Layer 7 of a small transformer language model trained on English Wikipedia (15 layers, counted from 0, width 64). Numbers have three digits each and are written without spaces.
A neuron adds its activation times its output weights to the MLP's output. To switch it off is to set its activation to zero at one token and run the rest of the model.
A neuron's activation on a vector x is squared ReLU(weights . x), where the dot is the dot product.

Input weights of the MLP neurons that the questions are about. A number n stands for (n - 500) times 0.0015.
n1: 694493548502448309496470610270803762376613621433367344633395366440589456477431281511692476732569423645433751453236502356602740625321445225587433388622459615706640598465364429713280520524397434
n20: 667445513555566539557760487489414504599355642625310519273417571485564338510427449264368587253358322429201363531447591897763583389419194756506534618457518505561364484255534602330348533616576540
n31: 509749605350497460433563308371526637595537333556391737420560498555354657511436623467645442687438628407309437409418604498635502531694356615482383444470534411468485442315466668223668568582418502
n34: 684579497427436311610336321352451410279638621217357493423419314687462495579442354478496493494206539663415545372355392612716506498425626370674508482471640498545496436609423693721781693284173493
n55: 586319620576449491678447526400368736590627458749514471668454511550398437568614094510769595470335664669337341282325412619416538366520259346574470676409623698551426617549547569577530769579604357
n97: 639297517641558402547637530479283413622695693804279371536408489674633380496345431485666542387687362462369551588518244515539789483350443544434273531495402525751391551393274455795488589420655360
n99: 531503415507495507706293526608529524592626546679633449463278264643733531440365579561657421621733502617444437389551277431593472382613567601305713714275441332465048642611356477508686502429170537
n102: 410496414330521740422680470396784679380499515619451326545502485500436517592492530545418453468425254559683366772678536591516463566563509263382601541454528567419298562465720485605567188393458526
n124: 374590534778678414481306559352639279857270356414632620164274334737379400670668556639226227784302530637494481359387490379577513328590657688600471768325429420673467191498556320607449631646631491
n136: 588658640389408579238644301531545389519739483563593444372409661579606598369584323408556502566526275508749459730538520521493364563565498570466635762492454583869443484480666832358360538500494419
n158: 490329339575317383452495377579502441438492477576633496429529452350488551497409499416574581510353417532459522622630310440609409675515300636300511585490446444530637398471648452295464785466449416
n181: 584454656290644107460463422540467277695541739589409620581428181607286626598276655473346638438370431407792685537403334606551480331566609525430555597743448392554432542340639704545558769277239116
n204: 512358440770546481476541451490351658343471306226560488411379517782498404533442430222327473769403608469452532307162567475303606310637575541662507336577649362615277552329650298599508654565503246
n224: 712440314521475334374410529494585357579438514660561378557581200519594608467395450286441465491566489587759669277470398596374716394141481651412545503483764588574493540379608432579451882526804403
n225: 263566534247375015511551575502523364499369464554704599443581648323687506587382363518542359454469378374638702478483649144439481531582372589441483503705625339520643471412365399522407415574556241
n234: 438637513338439310530591472510623416611620540454442496727463815589311475523559582522602552564288503751745730431511607262614476567474590711187501555478742639524505158389349416584628580463649299

Output weights of the MLP neurons that the questions are about. A number n stands for (n - 500) times 0.00061.
n1: 717353435356623539306396470437487270498535684419530631478330267446545407638349646629484462533300288839678356566419617878573477316563490614499240308598550462377268413371457394596655565366910638
n20: 551474652578743511586319723340319856577487354474373335698503256590705447437455712591456511567384553575760385451485325241315577584463706080430796187596295587229517337666424553579699611404620398
n31: 529477385476435565511393475483522466441682462477553540383573691540314576489570438550384542581462507752467518694386695571525509353383546401437630463567554318575537396367723671694371406479346494
n34: 518376471387393607555393424454577512240432698481572528411522791679454406500369422486658336533602561550422319682281566561473533398183522388672504733616535522340607667328661550462591689487609613
n55: 398605454465491071601427262194543410259318516555695527317406467550537414493687541377430484338196393468441511603518560692559578573544321271810285427256294392398655520683731635584685553483680705
n97: 339417517514266751648467349636594678729449653597432512526498585677532592400655603495511569669697482762496531540212609646765298347404551401599555511301520449322672220714435568742190747544559526
n99: 315387504356443420568462379329236440397419712415367461624558657921504417335409650482501417326325381368431499490487362740484301539451599555680390605494313342716844557176534394358508623218622398
n102: 691290333442314551318309680484448527482613777359352420486409606401738637598636325400407413527718347454399459400730510360555680518659313374299530578467636409518586352679685497432442499408322510
n124: 529162583683812347246405540343603381358394346423378524236231587408586331410628589308587361589389634390561333469273409417723659357341211529571531548731363679565536661332308512726810444705751161
n136: 484725502318801337456735566504271521361408363749301661634380504609363738396495384792463311399567718347922565560232376567332300561393628240192443441383490510241351432661632712593639561548112543
n158: 534515592443624581362609797473558501523721399336395400423324470541564537709597515428412614595695512406415472652319695466608533352636708476428564470380549435385318558427594505588376256599515740
n181: 181359655345136860501421391381503705741579549804572355556551418579634553240600822226503652559546485490409535725416399411607181368576466159443399576597190548668646262646424293235340544332690359
n204: 671540978452228529548530295337430640408452557671551686543437771682583424247610342176476578367573493697388259506751550300572811278569622531643367504456544229524436269437458339410534313778473641
n224: 194422653534737629402363507271428558476521707517724454513562458596306519138470939613658526463360546558387632553335504564385338827475378338555547382699236437363615444424439725598441467512127806
n225: 533356512533504546370362502474512518227385369575577576343606824501459149487504511593475110418617578558557592514705643591541416430421600412451516676583255457544271712429717331510632597697466519
n234: 133327348367579705189345468440446673188420345697424574668452619513510538328598606416308563302715410561523542287364527571272492222423413553524631644721286577628485333306449253456594738479436334

Each question names a token from some text and the token that comes next. It shows the vector x that enters the MLP there. A number n stands for (n - 500) times 0.0063.

Then comes g, the gradient of the next token's log-probability with respect to the MLP's output, scaled to length 1. A neuron's effect is roughly proportional to its activation times (output weights . g). A number n stands for (n - 500) times 0.00092.

" began", then " to"
x: 258192464370470441522236412535618527404392541582251681556587790539637270425639647317794265227525672578410479555607661599455244352460587393752477546600332412669812506500501385655780673716810351
g: 396321608616533512441583531103340583571783355502622530210489622404537459405716690321462463552351540403570686438411636392416559629284431689314358679599521447547383723497380401759461621466368333
Switching off which neuron hurts the next token most? n225

".", then " For"
x: 328233427100518513467202403592606484349425506617041603630540547698536443380508683186577560236599677661577487725332674454461400401420649293695505745600185413423689512471350537541512678568760408
g: 574359689538388611426475386664722573362472407501402408492584507462486404372407566589546599479438801444763338520467411636098357690590205414634289650584492490374508492302557458545662421256212408
Switching off which neuron hurts the next token most? n181

" In", then " 1928"
x: 313311475353533531568274414651504377404322348602180645504419691744690494392538607419662264189778719657526543657589769464458289447441758186692604373609507471515795470555292431558597695717743355
g: 745521717762548386424496252521568403572509447602420536376669665675432550226271557641660736339338559444463319390598573528668551506226651366610345409546523535757543575371722447300390354410540499
Switching off which neuron hurts the next token most? n225

" guide", then " the"
x: 252294222513446522562378229588637350482410528574200566533554694417627227251609778381537510520691604636346549612602787589359286504424712352657539508729301414568800465517252437668824681681664375
g: 538571773558579409351567640460743501587665591689453387593315375571633660605501454445697341267492700458511361268518480469247240448656414116613522430604191415427551302487461480525379455400498470
Switching off which neuron hurts the next token most? n234

"s", then ")"
x: 358416343454404390495299212508567378453676502568254526487533605749645457170660815317636430316512804542412562779704769612495228534520691338599439582445263287679747501531402444363628696810639569
g: 512675534268264473587655378305199533693550577696473395801536448601349618505420663347421174503574560681316512566443551506376417505420652659723572536246280547388451487558736445507455317472424559
Switching off which neuron hurts the next token most? n136

" class", then "room"
x: 314470318219485666647137252537616246407433437386196581698601466380792407255531658382548431268642628707340662619653764684520321415464669325677427470658266400491748595696436489467550601658522705
g: 341415652372417612339557310729616471784529531504769718392482387251545488291299223549472604490295747604485374462502614541621479402289666559492425345467479409533298298436464609539386294663469650
Which neuron, switched off, raises the next token's probability most? n34

"s", then " Games"
x: 392414328405409484571198324623615250316601430544293564507519507644735445174564751340650479425425771519543674838646597549478280600590687374731500689608351310718608501612354477385813430843744519
g: 455645481632537547323488196581338492587433801537531549551192399560487549618889654408434569535727301460654628484464417527512436637627333498713435411629424514199652342420406646623314339515436580
Switching off which neuron hurts the next token most? n136

" an", then " additional"
x: 288378411347523493646219418619748419166393349613126779571523589548616568469549677352545309336560586478627618735626553641350215434487535252651422701646383317556670480673468308529854380752672647
g: 375620666358311635505446495505677543376617351453380515404775523249203483408525070541478424413378413659497555298509480635586615339445421487307567710551450611438448349598428286510529590412152467
Switching off which neuron hurts the next token most? n102

" of", then " allowing"
x: 274354359337464467614275454605629288440416585633152603541389601757759453409645800362799463336576686612493463513565808666516350375481583229670559533823358489583796379452349394512631642669808431
g: 256534600346543659590450506391651504401271482465234422438697518449342589166560504563449353609503404478655676461335367569375677397471302770319284810346432392484425575381399515492461736352441357
Switching off which neuron hurts the next token most? n234

" instrument", then "al"
x: 275264329332471632597293289593743471357385489420228675602598528399711469188633696242646528358652435722445632526607759773343364477430667470639396520678458360508722587486513420760843680709690598
g: 428462457861711618582551340523479594463471172439747578489646515625545543534684684484533569456790448507623465404292442531611664676377359574451452455685631508332508434324398746480424650859395594
Switching off which neuron hurts the next token most? n224

"\n\n", then "="
x: 390380387222421572504163516620460442535552348630052669604482639661578483411534671320537438295783595688549527688380675474680451376462616377692609777737209404512723447656293543656465779581808418
g: 659549690535438363679365486342570678643625718402656497626677383547704362669344409318588556493745470616363477656360627697497567574321385667588473602487556426513740289313593885595490423595484616
Switching off which neuron hurts the next token most? n97

")", then " and"
x: 393405374307619457602212284394701526454365528737041638563521634701600365296513684201544404386515676652311612853555674627518285534387606421660524662524308450528763551574430582440587766750750493
g: 507654525291367322577567413551437593363533599338521226427572520485364370146496356642888475600273506405418460532330435535382409585369547511368457564628584379453401506348545755513559714219282321
Switching off which neuron hurts the next token most? n31

"n", then " throughout"
x: 336325334559569387573241305537588385385615585535278570607626432607746358248595734445717488324497754535525622930648726674299428344589666278730330520618340422574632466383400482440768758757706446
g: 558624525523402327629419194531321360519335604435425450461390409472560644303443365377609405439320340531276427522275201451584389660458435566701424630129333598614877494392562526488620526512519370
Switching off which neuron hurts the next token most? n97

",", then " or"
x: 326298350210532487514168400582685441298355550610116581503469583683649465237582692411639441421550588527473514664603613570491304556365682202753596622783351419626620456334370742409712779671780439
g: 416478413304530544697574261527440862348296381393515463572825419424311375337493640453579470364438518684596359537560414529209498655396702663381410441429491698335389636466508496445521793425344321
Switching off which neuron hurts the next token most? n136

")", then " were"
x: 392426372365575502659255270383700509474416563699067630531542590746578313266485725123568353443524687545331595840593637651433319517441723373712546649529342533494702580614463546466563716819733554
g: 539307281398635501536578583659392661618376298351446576312581636350519605371494600378552533881551653524820497535540723443537485555397608252492588312368397655335628337356498436349357549439218603
Switching off which neuron hurts the next token most? n20

" Sport", then "ive"
x: 524352259360442695550210118553684335512466461567231548655627393519623538209646728592614478302741716607225694683615594540400154538507489427774450538562292228467750537607424497530607673651614649
g: 441560361507640558530532838469631524470575339699438308334404589357452816595493266454412507333702617702420607612592589433465408129527427252423417654529721421298692527499555433594431648528303494
Switching off which neuron hurts the next token most? n158

"ria", then "te"
x: 272475240371460483707343259500528342322410587328380751477670444612698300284654924434687471427519667641305561722661622610384313490478637264684405610562672460402721492467426398614642756893617465
g: 251431489789469593303641472394564628640468778440453623481390764765727577402428491357586520216328662613633339586346816601707553520625398660536559599450563462386628596500469364517433479479336385
Switching off which neuron hurts the next token most? n34

")", then " under"
x: 378433450378549523621216240397701493449324573686106588533549555772548313311491729103518326434537678503384626840574629661470284520424712422707601666477356565501801522570452546457586713771732564
g: 661538405595370284712488579658565537269587514450502497300619551472403369218213497622715563439233676425575529492610207680478288438545322507400442478527409350874477376447391615548634684482526484
Which neuron, switched off, raises the next token's probability most? n20

"=", then "He"
x: 477263473287378540333027442611630527387331490604155570537452634599687418432528678233566520355667613540540563797415673495730384505351458336735642746702366459367834420492339597597572700756702424
g: 601446445642688653238449560604431537663354401638430619422262407604348621449566793605405573391423283496657542349647469323320616470619311203480578387376316691483403568608488255518387234645514606
Switching off which neuron hurts the next token most? n1

" extended", then " until"
x: 231090324429401456743202392575515508448530530476254651510619640533742250405613629300703495317613643505481491562660737602425326443523622388742409530623310551660809535544349391600798704730783400
g: 583483337442486406463321342537461609505222366545571542695461335483437516363313356594648186172486546326558498592477112648463422524220418451803401575502491593328449450426500346348495614330375464
Which neuron, switched off, raises the next token's probability most? n97

" and", then " first"
x: 295292457325678391595269505661822460253430454538194631571440469561621437267551699397775386476548639612654547629493693693438329547481561179745410498673178377690631520427308471476675734680820650
g: 686528591500578359303455819493477480487462362484541626278544530598428272607260288586577579749208490531649671588442462731613375643549662350527677809503617623664314393396594421361576526532673469
Switching off which neuron hurts the next token most? n1

" school", then " followed"
x: 344288213282521625599168093673617485582346386433274653620600455455756489219430731381687322345591786611393507666741571547466346441320707515747574544501239361536701463664488561548592582614677586
g: 363475551542228509515495285387397546493518708597328506571601653730390609393609596632540508336753274486367597448341313755474355523591473562440582549206526576650750576330294498270469715314436653
Switching off which neuron hurts the next token most? n99

" in", then " January"
x: 237354325290480403591211460629546312412411514682170676532413714677666561405512743415702256285695792524524433597556729523472291432475605179790629533719413492509727442497328406535619541698774348
g: 458452605607915474709515556420598538355218534606425458532608489432594431701550522404478290506498448267681492522633512248298758427605466464526345522321670186291496503549360328508410683677538630
Switching off which neuron hurts the next token most? n225

"s", then " sports"
x: 413477343396420444615210254637577293302586482592278602550550536627757434198584721386717440427468763465541670753584612566465308562574741334765415646624364346755690541606363502527858411824730449
g: 494449295233515434420408568591648327591390699255577646499350431336447395552809500669382449529540470329529334676410685532683690616574476639814597251668316492369425407556598526562388551526719315
Which neuron, switched off, raises the next token's probability most? n136

",", then " Alb"
x: 243274514167490456615138378558654483317395605593133625520476452640615401312550719343676445447583528554622519648446571677451247489376677274789515665765285476557706411390368710430653768643703359
g: 545470582507304612532451607562343291446401537695591530552347170491595474579309564559508407432550364254239447388464433297541567383382344305520484420368696552678646274684450536420425151656599784
Switching off which neuron hurts the next token most? n181

" United", then " in"
x: 453375229478548527520117392682573326491533559554387688583437542645811463220494797323626376457481719435220561754589740498529216542468564383679550510630348212445785725678391487410618543442699821
g: 645450515431471451631527284537556347439411482262654398643705372314349499445414563741667575454142620585486367457575377640340251510430327411664353486375455465603759464177636370328450724482494481
Switching off which neuron hurts the next token most? n99

"ation", then " of"
x: 381301245495343507733080188460631396417392380592247598733524425454834320312536807288625456482580666610374575700608588618546232569393740448650488585527232460522788481448468490527703660663628563
g: 495326483394264465503520544474381578315766350503611286450353338356594678412648313445230691416787409689382332618383491451553571563586484428455531648414574568345497194442718580507650544786329444
Which neuron, switched off, raises the next token's probability most? n99

".", then "\n"
x: 373210463088532492464195378585620512367411499627048587626520536685568427379510672177588549246597675705549514718359675448466388404431633301724529726599187374467673535459358552530483656562769382
g: 603400539546469463601519359464261642397512503556348375380470439683595734626474407383292503448711419773453440471766614295351593531610681551643488688158604510307498690446486876505406403520686490
Which neuron, switched off, raises the next token's probability most? n181

" take", then " over"
x: 112157317275325542585325497601586438360492515519337759489532566424587304242521543475682354341750787596425422601622603520417101455679635468656458657558273408488781500504394342560699646810690503
g: 298393472514422391620414419375403353600394629429504438521564467401593300429477395465410472410302511571628450235809644622575684356791571569356464672337535352664699490453645778591498397177255366
Which neuron, switched off, raises the next token's probability most? n158

"B", then "T"
x: 281452403414470676635280315721540374352550506421304703602435404591546485270741758419544403232658783614227575861618649605429191553345573409606484431618263368473689643521551647218561694728725597
g: 391513461428636805491645637676246378684587311627323463497344273447194618451703714477443573360553536448555426393343600505708496536510400573553619392356525663260387504619402708502192390430405622
Switching off which neuron hurts the next token most? n158

" competition", then ","
x: 336314176357407541645178225527618401507257513453348657670650527549742327319543714383653469413659649695288624580622427658404169559356659521732593686542297408554793575526448588573760705652659668
g: 541623541538469180549497520455400452582624608552249569539598765580593747514339556299567425353633885767448377709579679384467602525707534447515648452283383416558550629549665357276297476531405544
Switching off which neuron hurts the next token most? n158

" his", then " career"
x: 425485466394429468513204288592700265354527354679216794445549571540704375422467734360715422448567721538710633652563655560529160393385712255707359689639410399658669478609449340687775507769771504
g: 697380390616652447346392226363574471626624538405785568681356502357527465732650597499372280495522641449488740529517585440549599337474582587697285520601336480345813603449607478692349581758411671
Switching off which neuron hurts the next token most? n225

"on", then " was"
x: 384426288518487462586109324625573370564627510492170564535550420534754364288606740308585509388505745600329503876673672666423248469508595286626451571553302388610809520470499327239717756721635541
g: 529542284683383490555505344589377723463326636412627528523674707249527405355421717714413231456207672488501513525515389595530511599238678692351467373354442663443615588336436264478603603388314426
Which neuron, switched off, raises the next token's probability most? n158

"ur", then " Athletic"
x: 214486206561617618516211252511552312441624547552431609603601419455735365320674829409696461397464604533280651878591562590407303452442541253680440633568279344593858468542391452243693639715690439
g: 433368504655524472581467803548603407590704232194594453219440388506465327530607465518530704710678334266365405591615662357559535588460508242591600424700593388592338414298537518253496417658541428
Switching off which neuron hurts the next token most? n158

",", then " making"
x: 308332440234540455601143346567675459275342510579122603504465487670659380228543727415716384481561562594552532612548570583453274591354692250792566618749321416575659435353287725479702721642767440
g: 224617571359261651345456533372549559493442757677475531519398475613552579320491521435409340501462320532464684355395330553429744182651517615496416501608595477572261618656281630592573843326453306
Switching off which neuron hurts the next token most? n181

" read", then "y"
x: 274347320323395594491252348629493480422394363612125633605344729448517428393588580324662490274663571682375542532645688611174203397363599234812496458668412434491835490582484391703778662603682491
g: 464769329740510748260366555678393461424342575559629691239297429423492526387448609450330327545762248823491466577365664595501560437507413434475584488487766608540383546497248598498421434536531640
Which neuron, switched off, raises the next token's probability most? n55

"ster", then " debut"
x: 480325334424512559471167269613473384543580331466467698484409435450724395158573895419617594121572571558343629867707630625447198521439647330666456547508281365527653411497397347355693506655734676
g: 570571442326422391256362475524612207551430481642572459722503626516334388828308581488572090622349403762478480509589542601412507507421510477711400661487489650630495722463663628719668630532400586
Which neuron, switched off, raises the next token's probability most? n158

" to", then " fight"
x: 319287405516305264585212498736712376320537595697178629588541648637547445422485787441745328258704698538628394611579746638532347494573564268789461643652388511649841444360304450467707538590661595
g: 329453339559569304735659462678526419665560559940339693430627277529328576543372518519521512572587484412505558714571568291616501389435476551378185700538782582421332549446474592708380336448558453
Which neuron, switched off, raises the next token's probability most? n225

" app", then "rop"
x: 197184341345539694549468346639559358433322333544279592647481577393652453413613710412690456319630526604314622487571621653360203286363571273761467476399362420610885776766490509547669717738667428
g: 609513599557644562473584556411240580560777425557289398497360660700687892540548368702632544379364319656479417440321561610632620441368425473250685687289439474576603486695339325483522525649476378
Which neuron, switched off, raises the next token's probability most? n55